Layer 5 of a small transformer language model trained on English Wikipedia (12 layers, counted from 0, width 128).
A neuron's activation on a vector x is GELU(weights . x), where the dot is the dot product.
The model reads these tokens: " |" "\n" "|" " Feb" " " "1" "*" " no" "," " no" " |" " vs" "." " No"

The vector x that enters this layer's MLP at each token. A number n stands for (n - 128) times 0.049.
0 " |": 128, 105, 119, 125, 160, 139, 125, 72, 125, 95, 112, 110, 129, 127, 128, 129, 112, 152, 136, 120, 133, 126, 75, 123, 118, 135, 135, 116, 124, 121, 143, 126, 148, 118, 127, 126, 119, 135, 126, 140, 144, 150, 140, 131, 120, 145, 117, 125, 140, 155, 127, 134, 128, 122, 127, 123, 152, 105, 113, 118, 248, 140, 130, 113, 152, 108, 77, 144, 120, 128, 133, 124, 125, 126, 128, 119, 107, 132, 165, 163, 128, 131, 99, 140, 131, 109, 130, 132, 131, 110, 107, 125, 124, 135, 135, 105, 136, 134, 129, 133, 127, 150, 132, 124, 158, 124, 142, 124, 128, 135, 123, 136, 127, 129, 128, 104, 130, 114, 116, 150, 152, 115, 117, 154, 130, 137, 118, 146
1 "\n": 135, 117, 107, 155, 148, 141, 107, 102, 115, 106, 144, 108, 59, 138, 137, 110, 140, 162, 136, 144, 134, 136, 122, 93, 125, 118, 140, 130, 146, 111, 123, 116, 136, 136, 89, 134, 137, 122, 150, 128, 106, 145, 158, 118, 140, 141, 138, 127, 154, 124, 123, 141, 134, 122, 175, 123, 146, 118, 131, 101, 149, 146, 120, 126, 124, 131, 96, 190, 125, 123, 125, 117, 145, 116, 131, 115, 121, 131, 132, 170, 134, 132, 109, 107, 136, 145, 119, 129, 144, 121, 61, 124, 118, 59, 120, 144, 138, 118, 136, 121, 118, 136, 141, 143, 133, 101, 117, 135, 121, 149, 117, 157, 133, 142, 104, 133, 112, 130, 116, 143, 126, 97, 136, 154, 141, 121, 119, 124
2 "|": 122, 132, 107, 140, 161, 132, 81, 87, 118, 121, 136, 128, 84, 137, 137, 114, 150, 152, 146, 127, 141, 139, 120, 141, 146, 132, 139, 141, 146, 111, 151, 114, 146, 127, 80, 113, 128, 123, 125, 145, 105, 154, 136, 121, 118, 140, 125, 126, 150, 117, 123, 150, 125, 134, 129, 133, 140, 119, 125, 106, 176, 147, 109, 110, 106, 108, 85, 159, 115, 127, 116, 110, 122, 129, 114, 117, 131, 114, 147, 177, 177, 116, 102, 119, 134, 136, 124, 131, 131, 119, 50, 130, 123, 114, 124, 142, 117, 124, 160, 141, 134, 146, 162, 126, 131, 101, 120, 135, 109, 144, 127, 160, 118, 158, 107, 124, 140, 121, 110, 133, 137, 107, 115, 146, 126, 120, 120, 128
3 " Feb": 122, 137, 65, 121, 183, 134, 109, 104, 138, 114, 148, 112, 63, 143, 135, 118, 168, 188, 141, 124, 135, 125, 89, 156, 139, 149, 122, 136, 151, 111, 116, 126, 146, 147, 101, 139, 152, 149, 97, 188, 121, 153, 134, 116, 94, 149, 135, 115, 137, 131, 143, 147, 113, 145, 146, 119, 137, 115, 119, 74, 151, 144, 80, 91, 44, 120, 133, 147, 112, 109, 137, 122, 134, 98, 110, 131, 102, 147, 141, 160, 131, 151, 89, 126, 114, 188, 132, 133, 158, 109, 73, 121, 117, 89, 133, 161, 156, 148, 146, 121, 98, 163, 126, 134, 104, 98, 124, 129, 145, 130, 113, 139, 161, 163, 106, 143, 135, 120, 125, 129, 134, 115, 119, 152, 108, 139, 122, 117
4 " ": 114, 132, 94, 148, 178, 142, 100, 110, 138, 103, 153, 100, 69, 123, 138, 128, 161, 177, 129, 128, 138, 144, 98, 164, 128, 132, 125, 115, 124, 111, 176, 157, 145, 115, 99, 110, 133, 124, 138, 151, 115, 127, 133, 122, 71, 147, 151, 124, 131, 124, 105, 139, 111, 130, 140, 92, 132, 124, 114, 100, 153, 147, 111, 147, 94, 128, 104, 137, 108, 147, 104, 122, 124, 138, 102, 127, 142, 127, 143, 157, 125, 143, 120, 125, 136, 163, 111, 129, 145, 112, 75, 123, 103, 96, 99, 146, 120, 91, 138, 146, 116, 129, 144, 120, 132, 110, 137, 160, 142, 129, 103, 147, 151, 141, 113, 143, 121, 133, 109, 115, 125, 111, 136, 145, 146, 157, 120, 103
5 "1": 101, 119, 98, 129, 167, 137, 95, 127, 130, 99, 133, 121, 90, 130, 139, 129, 164, 174, 120, 135, 137, 122, 91, 126, 133, 144, 152, 120, 127, 113, 146, 177, 157, 137, 93, 131, 138, 102, 126, 152, 123, 142, 141, 127, 95, 141, 151, 109, 122, 120, 106, 129, 115, 122, 120, 109, 125, 123, 112, 110, 142, 148, 96, 120, 79, 136, 100, 134, 106, 113, 106, 127, 127, 136, 101, 112, 141, 149, 130, 164, 122, 128, 115, 119, 125, 163, 151, 121, 152, 99, 76, 138, 131, 91, 126, 145, 142, 119, 142, 116, 145, 149, 147, 130, 111, 120, 136, 148, 130, 135, 134, 162, 109, 142, 132, 142, 122, 161, 110, 86, 133, 122, 118, 157, 132, 150, 121, 114
6 "*": 120, 120, 114, 122, 190, 123, 111, 135, 132, 111, 150, 124, 91, 118, 137, 113, 167, 153, 137, 130, 154, 135, 79, 141, 140, 140, 154, 183, 114, 105, 127, 141, 152, 117, 99, 130, 149, 131, 122, 116, 103, 146, 149, 142, 127, 140, 138, 121, 142, 128, 96, 173, 112, 144, 143, 104, 114, 118, 117, 84, 138, 148, 93, 132, 82, 108, 110, 166, 133, 125, 100, 124, 147, 135, 90, 135, 144, 138, 129, 165, 130, 114, 112, 130, 135, 137, 131, 115, 130, 113, 72, 146, 133, 126, 137, 153, 119, 126, 139, 123, 132, 138, 151, 126, 102, 102, 139, 129, 102, 121, 109, 148, 131, 111, 113, 135, 118, 141, 120, 114, 138, 118, 112, 159, 126, 150, 120, 76
7 " no": 150, 130, 93, 122, 178, 153, 136, 126, 140, 124, 160, 107, 85, 130, 135, 102, 145, 157, 116, 101, 140, 125, 105, 149, 125, 155, 152, 129, 136, 122, 98, 140, 145, 125, 112, 130, 142, 103, 131, 174, 120, 117, 149, 132, 80, 107, 131, 134, 150, 103, 72, 147, 146, 154, 160, 96, 111, 123, 111, 86, 161, 145, 116, 132, 61, 120, 96, 142, 122, 153, 129, 106, 136, 118, 117, 135, 140, 120, 121, 152, 158, 170, 124, 122, 120, 121, 123, 127, 134, 108, 57, 142, 125, 89, 129, 117, 151, 135, 146, 134, 126, 118, 146, 138, 110, 134, 134, 158, 129, 130, 103, 140, 115, 112, 130, 118, 108, 139, 96, 133, 138, 106, 108, 160, 133, 162, 120, 110
8 ",": 116, 129, 108, 144, 166, 160, 111, 102, 132, 116, 150, 104, 98, 161, 134, 124, 118, 156, 157, 104, 134, 158, 97, 111, 122, 132, 143, 135, 123, 103, 141, 145, 135, 127, 99, 109, 139, 149, 140, 135, 146, 139, 124, 135, 113, 146, 141, 119, 118, 109, 121, 153, 125, 134, 133, 102, 127, 113, 141, 102, 169, 148, 130, 136, 100, 123, 95, 148, 114, 136, 103, 110, 144, 131, 108, 124, 150, 124, 108, 158, 139, 119, 130, 115, 104, 154, 135, 126, 143, 119, 47, 140, 114, 116, 116, 147, 144, 140, 129, 135, 134, 95, 129, 128, 112, 99, 143, 135, 98, 138, 125, 149, 149, 166, 101, 123, 127, 158, 110, 132, 121, 99, 137, 148, 120, 143, 119, 104
9 " no": 141, 137, 98, 123, 170, 150, 135, 114, 139, 129, 165, 82, 95, 129, 133, 102, 147, 162, 122, 96, 140, 126, 100, 147, 127, 148, 148, 131, 147, 123, 96, 139, 132, 123, 107, 122, 142, 97, 146, 167, 123, 114, 142, 131, 84, 104, 131, 133, 149, 100, 73, 150, 147, 149, 161, 107, 108, 121, 117, 91, 167, 145, 121, 128, 56, 124, 103, 151, 121, 154, 122, 103, 137, 107, 118, 131, 133, 132, 130, 147, 171, 168, 140, 126, 129, 128, 130, 130, 145, 120, 39, 136, 125, 90, 134, 120, 150, 132, 148, 140, 121, 125, 138, 143, 113, 127, 135, 146, 133, 137, 105, 133, 112, 127, 131, 107, 111, 138, 96, 136, 133, 98, 110, 156, 134, 158, 120, 121
10 " |": 120, 134, 117, 121, 134, 125, 121, 97, 117, 115, 157, 98, 108, 144, 135, 108, 126, 150, 141, 122, 155, 138, 101, 119, 144, 150, 132, 147, 135, 119, 167, 149, 138, 124, 97, 116, 135, 137, 150, 151, 124, 142, 130, 144, 102, 137, 125, 114, 122, 107, 113, 151, 138, 140, 127, 113, 135, 105, 131, 104, 153, 149, 106, 132, 85, 107, 83, 173, 116, 124, 95, 110, 138, 133, 127, 125, 124, 139, 127, 167, 156, 107, 141, 130, 122, 166, 124, 111, 126, 116, 58, 123, 114, 124, 141, 137, 153, 108, 138, 143, 128, 127, 155, 128, 128, 124, 142, 118, 107, 136, 140, 142, 140, 131, 117, 128, 143, 107, 112, 132, 120, 92, 120, 142, 130, 132, 120, 115
11 " vs": 127, 118, 91, 117, 147, 156, 112, 87, 140, 101, 139, 123, 112, 125, 132, 98, 181, 174, 143, 115, 154, 135, 106, 136, 143, 117, 120, 172, 140, 101, 78, 173, 145, 121, 103, 139, 149, 126, 128, 153, 94, 165, 136, 138, 100, 114, 146, 104, 147, 106, 137, 161, 132, 132, 147, 120, 100, 114, 130, 46, 158, 145, 98, 113, 72, 97, 116, 161, 123, 152, 101, 102, 138, 121, 117, 139, 120, 108, 148, 160, 121, 120, 111, 128, 121, 139, 142, 120, 130, 139, 69, 140, 119, 126, 128, 143, 138, 144, 154, 126, 165, 135, 138, 148, 154, 131, 129, 116, 130, 130, 132, 151, 130, 138, 138, 148, 151, 110, 92, 110, 130, 91, 137, 147, 144, 140, 121, 109
12 ".": 138, 113, 130, 122, 186, 152, 93, 116, 108, 102, 150, 144, 105, 148, 134, 109, 165, 138, 124, 117, 127, 159, 102, 98, 130, 129, 131, 145, 136, 147, 144, 145, 157, 133, 81, 120, 139, 130, 141, 130, 101, 113, 139, 112, 121, 161, 136, 123, 160, 107, 113, 148, 133, 133, 120, 117, 127, 114, 117, 132, 155, 148, 111, 132, 95, 125, 73, 153, 147, 137, 87, 117, 138, 143, 116, 128, 117, 122, 120, 161, 106, 142, 119, 106, 103, 161, 131, 135, 154, 145, 87, 118, 118, 130, 151, 153, 139, 167, 143, 126, 139, 168, 135, 112, 121, 127, 130, 127, 105, 132, 126, 140, 130, 145, 106, 119, 140, 139, 103, 118, 103, 94, 117, 151, 110, 132, 120, 96
13 " No": 149, 143, 113, 107, 175, 152, 121, 113, 136, 121, 160, 76, 92, 122, 133, 100, 162, 183, 124, 84, 144, 117, 118, 143, 130, 129, 130, 164, 139, 129, 85, 153, 148, 132, 99, 137, 140, 117, 130, 148, 104, 130, 139, 102, 102, 121, 129, 112, 155, 106, 100, 151, 141, 147, 140, 116, 131, 108, 123, 86, 176, 146, 94, 128, 53, 113, 106, 157, 114, 156, 119, 115, 133, 99, 121, 141, 105, 134, 118, 140, 156, 166, 109, 120, 132, 147, 138, 147, 152, 120, 86, 136, 139, 115, 149, 135, 142, 136, 149, 130, 130, 133, 135, 148, 98, 108, 133, 143, 118, 116, 111, 170, 122, 126, 130, 120, 142, 126, 81, 111, 101, 102, 113, 155, 121, 167, 121, 121

Each question shows the input weights of one neuron of the MLP. A number n stands for (n - 128) times 0.0076.

n246: 103, 130, 113, 119, 118, 75, 125, 166, 151, 162, 133, 128, 87, 90, 120, 125, 91, 84, 84, 160, 137, 124, 137, 178, 123, 121, 120, 125, 162, 164, 50, 111, 154, 147, 112, 68, 120, 99, 115, 92, 149, 137, 123, 105, 130, 105, 116, 129, 157, 212, 148, 94, 130, 146, 104, 126, 86, 109, 94, 140, 144, 153, 111, 102, 130, 150, 113, 95, 127, 94, 116, 140, 115, 137, 91, 128, 158, 121, 114, 121, 120, 90, 86, 78, 120, 163, 128, 132, 139, 144, 96, 117, 123, 130, 89, 121, 116, 193, 147, 146, 100, 140, 110, 107, 159, 157, 88, 144, 130, 129, 122, 107, 107, 147, 124, 94, 139, 143, 117, 118, 97, 134, 139, 120, 124, 115, 145, 108
Which token does this neuron like most? 3 " Feb"

n323: 112, 138, 99, 134, 122, 147, 148, 120, 132, 126, 94, 122, 110, 121, 109, 122, 132, 108, 114, 141, 100, 124, 100, 121, 102, 133, 81, 104, 110, 109, 78, 102, 101, 146, 156, 117, 142, 100, 157, 144, 117, 121, 167, 110, 141, 133, 136, 145, 130, 96, 121, 138, 147, 100, 145, 126, 138, 97, 131, 112, 115, 136, 138, 149, 150, 117, 125, 142, 129, 168, 159, 139, 118, 119, 122, 141, 141, 130, 106, 117, 126, 101, 148, 128, 115, 161, 154, 115, 107, 138, 151, 101, 98, 114, 141, 63, 94, 125, 152, 102, 140, 143, 111, 126, 157, 146, 119, 120, 171, 171, 168, 145, 117, 130, 113, 134, 147, 101, 135, 114, 148, 90, 119, 129, 141, 115, 119, 164
Its three highest activations, in order, are on tokens 1 "\n", 11 " vs", 0 " |"

n325: 139, 99, 95, 122, 134, 124, 152, 110, 158, 89, 108, 173, 146, 127, 140, 99, 125, 66, 129, 98, 141, 109, 121, 163, 139, 94, 135, 70, 116, 126, 116, 136, 136, 119, 153, 132, 81, 148, 125, 168, 149, 99, 143, 117, 118, 135, 153, 128, 95, 130, 132, 132, 134, 107, 119, 126, 163, 134, 149, 96, 96, 131, 120, 132, 127, 162, 123, 127, 141, 114, 127, 110, 97, 157, 144, 192, 74, 122, 145, 135, 108, 147, 137, 125, 110, 169, 96, 118, 135, 123, 163, 72, 137, 132, 112, 121, 130, 142, 123, 165, 120, 136, 141, 207, 121, 135, 122, 124, 146, 109, 106, 115, 146, 139, 124, 144, 104, 129, 119, 72, 139, 123, 72, 121, 120, 142, 125, 185
On which token does it fire most, and how strongly? 3 " Feb", at about 1

n278: 94, 149, 142, 110, 101, 94, 100, 100, 134, 98, 120, 100, 113, 120, 167, 149, 134, 130, 115, 139, 124, 128, 174, 116, 163, 103, 119, 126, 162, 129, 131, 108, 44, 93, 153, 150, 143, 140, 149, 78, 119, 139, 111, 138, 145, 75, 137, 114, 113, 127, 140, 143, 181, 105, 125, 146, 153, 129, 109, 137, 145, 165, 118, 118, 79, 110, 131, 115, 105, 105, 113, 144, 122, 96, 91, 99, 89, 130, 122, 132, 164, 142, 136, 120, 162, 124, 98, 137, 65, 112, 112, 147, 140, 149, 104, 142, 146, 100, 124, 117, 113, 134, 108, 101, 133, 174, 142, 123, 129, 150, 138, 109, 140, 152, 108, 113, 122, 129, 133, 93, 161, 129, 140, 119, 168, 127, 130, 128
On which two tokens does it fire most, strongest first? 10 " |", 2 "|"

n377: 140, 149, 114, 122, 110, 113, 118, 104, 96, 132, 135, 147, 107, 116, 112, 136, 128, 96, 82, 76, 137, 110, 148, 120, 134, 130, 140, 166, 129, 100, 158, 107, 86, 136, 150, 146, 105, 147, 168, 124, 98, 136, 153, 130, 140, 101, 120, 109, 140, 88, 144, 118, 143, 134, 105, 165, 93, 119, 125, 127, 147, 123, 108, 117, 99, 124, 106, 97, 166, 141, 138, 125, 114, 110, 127, 120, 133, 102, 149, 160, 140, 101, 159, 89, 121, 106, 183, 86, 131, 120, 153, 155, 99, 173, 135, 106, 121, 161, 151, 126, 116, 116, 127, 123, 144, 150, 144, 134, 105, 92, 80, 169, 121, 113, 112, 128, 127, 142, 152, 175, 127, 158, 101, 115, 89, 125, 121, 145
Which token does this neuron like most? 2 "|"

n382: 142, 131, 130, 147, 118, 136, 114, 112, 123, 127, 105, 138, 136, 141, 103, 93, 122, 123, 161, 84, 127, 117, 136, 160, 150, 91, 114, 133, 128, 106, 127, 66, 120, 75, 153, 133, 82, 105, 147, 154, 169, 152, 119, 153, 134, 119, 131, 150, 127, 131, 197, 150, 139, 155, 89, 110, 146, 145, 108, 132, 134, 136, 95, 97, 147, 150, 122, 131, 143, 175, 146, 115, 161, 126, 139, 136, 180, 150, 143, 73, 133, 144, 118, 139, 102, 115, 84, 101, 133, 98, 115, 104, 128, 116, 133, 133, 79, 123, 129, 124, 157, 106, 156, 144, 158, 126, 97, 142, 109, 150, 117, 97, 112, 137, 132, 144, 148, 113, 107, 152, 133, 134, 84, 123, 121, 114, 127, 137
On which token does it fire most, and how strongly? 2 "|", at about 1.4

n172: 127, 163, 122, 134, 109, 129, 93, 151, 147, 137, 73, 108, 110, 167, 138, 96, 133, 143, 137, 120, 140, 155, 120, 114, 133, 113, 92, 142, 173, 122, 104, 64, 123, 110, 135, 103, 139, 139, 190, 114, 139, 143, 150, 100, 133, 150, 106, 103, 163, 142, 114, 119, 123, 125, 99, 130, 116, 138, 103, 139, 151, 106, 152, 137, 121, 100, 118, 116, 123, 183, 165, 115, 125, 101, 116, 129, 123, 142, 143, 108, 120, 121, 103, 136, 100, 109, 147, 152, 121, 118, 131, 149, 120, 151, 146, 114, 113, 125, 137, 100, 147, 111, 113, 129, 122, 162, 138, 127, 109, 121, 193, 141, 96, 125, 118, 146, 176, 126, 124, 102, 115, 151, 109, 103, 100, 120, 140, 139
On which token does it fire most, and how strongly? 13 " No", at about 1.3

n217: 124, 113, 128, 129, 120, 117, 97, 158, 120, 169, 143, 140, 130, 129, 107, 107, 93, 127, 105, 178, 122, 129, 80, 139, 114, 119, 163, 103, 134, 117, 105, 137, 115, 125, 106, 132, 151, 98, 142, 103, 94, 112, 146, 149, 148, 89, 158, 134, 64, 161, 79, 119, 133, 100, 122, 151, 165, 142, 113, 148, 156, 136, 100, 146, 136, 160, 154, 127, 147, 125, 148, 126, 128, 151, 143, 135, 174, 134, 136, 97, 145, 81, 143, 121, 138, 127, 132, 123, 98, 128, 148, 137, 126, 141, 148, 138, 117, 139, 119, 125, 106, 168, 135, 144, 96, 144, 119, 120, 90, 110, 126, 116, 174, 80, 96, 124, 123, 118, 107, 100, 138, 130, 164, 123, 125, 122, 126, 130
Which token does this neuron like most? 6 "*"

n21: 126, 111, 123, 133, 91, 100, 130, 122, 148, 158, 91, 126, 125, 133, 136, 136, 86, 175, 76, 147, 163, 127, 173, 92, 135, 87, 118, 125, 126, 152, 145, 67, 155, 165, 121, 108, 136, 163, 135, 110, 169, 122, 147, 181, 142, 86, 186, 133, 145, 158, 90, 110, 115, 126, 165, 92, 136, 103, 142, 168, 136, 128, 141, 140, 109, 145, 143, 126, 109, 121, 123, 91, 81, 117, 149, 71, 86, 174, 167, 96, 131, 141, 144, 132, 132, 90, 90, 96, 165, 125, 135, 149, 108, 85, 108, 139, 134, 154, 146, 102, 89, 112, 125, 161, 136, 152, 95, 148, 150, 99, 157, 99, 145, 152, 112, 118, 145, 126, 119, 145, 123, 90, 163, 105, 170, 151, 115, 118
Which token does this neuron like most? 1 "\n"

n106: 116, 114, 117, 168, 106, 111, 111, 163, 113, 173, 92, 167, 130, 109, 173, 134, 159, 158, 144, 103, 113, 154, 142, 136, 158, 139, 126, 119, 126, 147, 112, 133, 108, 164, 124, 166, 102, 125, 130, 108, 124, 109, 127, 140, 158, 105, 152, 131, 121, 135, 78, 112, 113, 142, 102, 148, 132, 156, 120, 147, 149, 137, 101, 60, 92, 110, 100, 140, 111, 130, 188, 123, 125, 128, 109, 99, 95, 125, 102, 94, 94, 101, 115, 180, 143, 155, 104, 140, 111, 115, 112, 153, 161, 110, 134, 157, 76, 145, 111, 196, 111, 115, 170, 123, 155, 162, 148, 124, 131, 134, 149, 86, 107, 121, 117, 141, 113, 128, 137, 163, 153, 83, 127, 148, 127, 128, 150, 110
Which token does this neuron like most? 2 "|"

n228: 95, 194, 128, 112, 146, 148, 143, 113, 117, 138, 101, 116, 107, 152, 96, 143, 132, 138, 153, 119, 103, 107, 146, 163, 92, 147, 151, 100, 143, 121, 70, 72, 123, 82, 133, 146, 160, 113, 115, 120, 93, 128, 145, 111, 116, 148, 177, 165, 133, 147, 154, 123, 116, 133, 89, 85, 138, 125, 111, 146, 64, 136, 119, 98, 165, 106, 135, 121, 152, 75, 136, 130, 108, 132, 141, 157, 122, 107, 171, 111, 131, 103, 135, 145, 120, 106, 138, 140, 147, 130, 127, 132, 148, 174, 109, 116, 139, 184, 119, 155, 136, 141, 133, 122, 126, 63, 140, 109, 137, 111, 134, 82, 173, 131, 105, 188, 90, 125, 122, 165, 109, 127, 176, 132, 139, 103, 118, 107
On which token does it fire most, and how strongly? 3 " Feb", at about 1.2

n421: 147, 102, 137, 127, 138, 109, 137, 142, 119, 79, 124, 133, 130, 108, 130, 127, 157, 154, 155, 113, 114, 91, 146, 118, 112, 147, 77, 136, 143, 126, 106, 143, 124, 175, 136, 157, 96, 99, 117, 137, 96, 109, 118, 133, 146, 124, 119, 135, 121, 89, 140, 93, 110, 115, 66, 160, 164, 154, 145, 149, 130, 147, 108, 187, 119, 121, 134, 68, 100, 94, 130, 129, 148, 142, 124, 142, 111, 116, 167, 122, 101, 123, 121, 136, 93, 140, 151, 86, 118, 165, 111, 90, 164, 119, 134, 167, 120, 113, 141, 105, 142, 145, 115, 131, 94, 89, 123, 127, 117, 117, 135, 151, 109, 170, 168, 112, 155, 135, 204, 142, 173, 119, 147, 153, 122, 112, 165, 185
On which token does it fire most, and how strongly? 5 "1", at about 1.2

n119: 104, 171, 104, 91, 123, 99, 155, 123, 129, 114, 150, 154, 168, 130, 191, 105, 108, 139, 112, 124, 127, 145, 143, 102, 112, 114, 133, 108, 119, 114, 83, 162, 120, 165, 145, 93, 113, 151, 87, 99, 143, 160, 125, 107, 145, 112, 113, 123, 161, 154, 117, 91, 82, 120, 153, 138, 167, 151, 108, 101, 142, 87, 157, 151, 103, 164, 127, 105, 108, 171, 136, 104, 128, 125, 145, 154, 143, 155, 103, 97, 127, 101, 92, 136, 119, 134, 141, 142, 118, 148, 125, 111, 142, 123, 117, 144, 176, 144, 104, 99, 148, 127, 119, 121, 154, 112, 123, 136, 98, 107, 93, 154, 114, 137, 102, 130, 115, 133, 131, 97, 138, 166, 144, 152, 135, 123, 157, 106
On which token does it fire most, and how strongly? 13 " No", at about 0.17

n501: 123, 129, 125, 124, 144, 155, 152, 94, 129, 181, 170, 137, 118, 146, 108, 139, 104, 127, 113, 155, 115, 169, 163, 139, 91, 105, 152, 106, 127, 125, 96, 120, 120, 136, 115, 114, 133, 141, 117, 127, 113, 150, 112, 112, 183, 149, 130, 167, 107, 115, 169, 127, 166, 115, 140, 128, 136, 134, 127, 135, 95, 135, 118, 135, 98, 140, 145, 108, 144, 104, 141, 128, 109, 139, 136, 170, 103, 134, 158, 149, 141, 117, 135, 88, 74, 97, 128, 139, 123, 109, 142, 101, 101, 156, 142, 161, 145, 165, 97, 126, 131, 92, 125, 141, 116, 159, 142, 170, 125, 141, 138, 118, 171, 131, 104, 160, 118, 168, 116, 163, 158, 154, 123, 131, 134, 150, 127, 114
Which token does this neuron like most? 8 ","

n446: 122, 140, 139, 165, 106, 142, 194, 99, 152, 139, 142, 117, 140, 71, 104, 124, 150, 162, 113, 161, 147, 93, 131, 132, 142, 143, 141, 170, 130, 98, 157, 81, 90, 98, 138, 138, 136, 116, 119, 114, 150, 130, 163, 145, 144, 126, 156, 122, 127, 117, 134, 138, 138, 171, 98, 120, 100, 122, 83, 112, 114, 150, 143, 172, 130, 111, 137, 165, 93, 104, 171, 115, 142, 116, 161, 164, 155, 133, 170, 97, 115, 146, 137, 172, 124, 147, 150, 83, 136, 100, 118, 77, 130, 141, 77, 119, 115, 79, 178, 130, 126, 96, 177, 103, 109, 165, 145, 122, 138, 123, 148, 84, 141, 162, 158, 103, 106, 128, 155, 137, 107, 118, 111, 116, 131, 114, 105, 134
On which two tokens does it fire most, strongest first? 10 " |", 9 " no"

n256: 104, 129, 87, 132, 116, 136, 111, 150, 112, 130, 122, 99, 118, 76, 131, 158, 123, 140, 114, 164, 150, 113, 159, 138, 111, 120, 134, 118, 123, 120, 133, 151, 110, 90, 146, 108, 154, 128, 113, 123, 136, 138, 162, 149, 133, 138, 141, 108, 144, 129, 133, 113, 107, 139, 131, 114, 115, 191, 93, 138, 106, 131, 132, 87, 149, 166, 132, 117, 107, 126, 140, 95, 97, 120, 128, 134, 108, 143, 101, 126, 149, 122, 136, 103, 155, 159, 149, 111, 114, 127, 109, 139, 183, 114, 102, 119, 90, 108, 117, 135, 92, 126, 95, 113, 152, 103, 118, 113, 82, 119, 94, 101, 134, 96, 110, 125, 108, 147, 117, 133, 154, 178, 128, 148, 118, 131, 166, 114
On which token does it fire most, and how strongly? 4 " ", at about 1.1

n409: 135, 179, 157, 96, 119, 149, 151, 133, 210, 64, 138, 117, 153, 138, 84, 121, 108, 127, 136, 98, 116, 76, 95, 165, 131, 104, 91, 103, 151, 101, 125, 117, 153, 97, 103, 132, 157, 136, 99, 105, 187, 138, 125, 115, 124, 177, 119, 113, 94, 115, 130, 112, 158, 127, 90, 115, 148, 131, 138, 165, 90, 145, 155, 146, 157, 98, 173, 168, 99, 150, 109, 111, 142, 166, 128, 132, 140, 117, 153, 103, 138, 89, 118, 106, 93, 106, 159, 107, 159, 158, 121, 128, 94, 122, 144, 142, 178, 131, 49, 94, 114, 128, 147, 157, 180, 115, 146, 78, 80, 133, 215, 101, 98, 155, 113, 153, 125, 119, 137, 78, 157, 137, 180, 88, 133, 140, 142, 188
Which token does this neuron like most? 8 ","

n135: 159, 139, 152, 136, 120, 124, 132, 166, 109, 170, 138, 128, 109, 148, 110, 184, 135, 121, 139, 79, 143, 113, 110, 152, 128, 161, 157, 139, 76, 158, 122, 122, 145, 125, 129, 138, 131, 84, 147, 109, 126, 152, 113, 131, 127, 130, 135, 93, 131, 103, 117, 117, 117, 170, 121, 118, 122, 107, 142, 138, 112, 145, 152, 87, 173, 139, 123, 128, 139, 74, 102, 153, 127, 149, 122, 116, 165, 118, 82, 157, 107, 147, 129, 168, 112, 112, 128, 107, 119, 142, 132, 131, 167, 144, 128, 114, 131, 88, 150, 177, 139, 117, 137, 107, 149, 122, 170, 123, 121, 119, 117, 121, 132, 126, 117, 148, 124, 112, 157, 120, 109, 116, 109, 141, 161, 124, 125, 122
Which token does this neuron like most? 6 "*"

n14: 113, 152, 93, 155, 115, 136, 152, 180, 103, 84, 122, 143, 177, 152, 127, 126, 94, 158, 107, 125, 115, 146, 120, 93, 161, 157, 139, 108, 119, 120, 91, 135, 98, 178, 107, 128, 112, 124, 96, 114, 144, 166, 124, 173, 155, 95, 176, 127, 153, 108, 120, 114, 163, 150, 170, 107, 119, 134, 92, 137, 117, 92, 121, 124, 97, 164, 145, 136, 154, 173, 183, 110, 91, 80, 123, 139, 67, 99, 93, 106, 104, 96, 134, 155, 96, 131, 95, 134, 150, 138, 131, 115, 112, 110, 123, 123, 72, 134, 98, 153, 132, 75, 121, 116, 104, 142, 133, 153, 130, 130, 131, 143, 119, 114, 194, 82, 188, 140, 94, 123, 166, 130, 106, 140, 127, 171, 135, 112
On which two tokens does it fire most, strongest first? 7 " no", 9 " no"

n237: 126, 136, 148, 107, 108, 136, 89, 132, 113, 117, 150, 132, 140, 115, 101, 141, 136, 126, 112, 81, 124, 118, 122, 138, 130, 98, 100, 97, 152, 110, 142, 91, 97, 131, 96, 91, 136, 96, 189, 101, 104, 152, 99, 127, 101, 154, 106, 175, 137, 148, 112, 129, 140, 120, 63, 158, 110, 102, 142, 103, 133, 169, 141, 147, 124, 111, 133, 118, 114, 94, 132, 108, 155, 108, 159, 104, 75, 110, 154, 112, 169, 114, 118, 129, 167, 154, 97, 157, 84, 128, 138, 114, 106, 151, 154, 113, 116, 168, 135, 113, 111, 101, 93, 149, 124, 157, 101, 111, 95, 159, 149, 129, 120, 151, 114, 165, 132, 160, 165, 148, 134, 116, 126, 121, 118, 149, 120, 147
Its three highest activations, in order, are on tokens 2 "|", 10 " |", 0 " |"

n197: 144, 136, 116, 121, 90, 88, 75, 162, 131, 116, 126, 112, 96, 126, 123, 153, 138, 117, 132, 97, 84, 141, 87, 94, 120, 90, 101, 95, 143, 205, 67, 126, 123, 126, 130, 136, 156, 90, 171, 155, 149, 85, 167, 119, 111, 91, 97, 168, 147, 92, 127, 103, 115, 149, 104, 114, 156, 137, 127, 123, 147, 150, 120, 117, 153, 142, 138, 144, 116, 180, 140, 139, 111, 96, 144, 115, 122, 84, 92, 111, 157, 116, 146, 163, 156, 121, 84, 118, 137, 101, 161, 131, 141, 123, 127, 137, 98, 144, 133, 97, 99, 141, 153, 152, 135, 136, 90, 152, 142, 122, 130, 157, 173, 87, 121, 126, 119, 153, 106, 107, 147, 190, 148, 139, 72, 139, 160, 141
On which token does it fire most, and how strongly? 13 " No", at about 1.4

n280: 74, 143, 134, 111, 102, 110, 96, 153, 141, 124, 128, 196, 79, 141, 130, 85, 107, 101, 157, 144, 150, 114, 140, 116, 130, 131, 148, 111, 107, 151, 110, 128, 93, 146, 124, 132, 85, 127, 132, 63, 229, 141, 129, 146, 82, 105, 173, 138, 111, 115, 135, 128, 130, 140, 112, 185, 74, 144, 129, 143, 126, 159, 134, 108, 131, 180, 126, 118, 87, 125, 150, 182, 107, 165, 132, 122, 98, 123, 151, 136, 159, 111, 181, 175, 172, 134, 118, 157, 93, 100, 101, 142, 129, 125, 98, 116, 142, 153, 143, 126, 136, 131, 113, 191, 133, 98, 172, 114, 106, 162, 168, 135, 139, 104, 157, 117, 99, 120, 103, 105, 118, 94, 166, 121, 134, 180, 133, 115
On which two tokens does it fire most, strongest first? 5 "1", 8 ","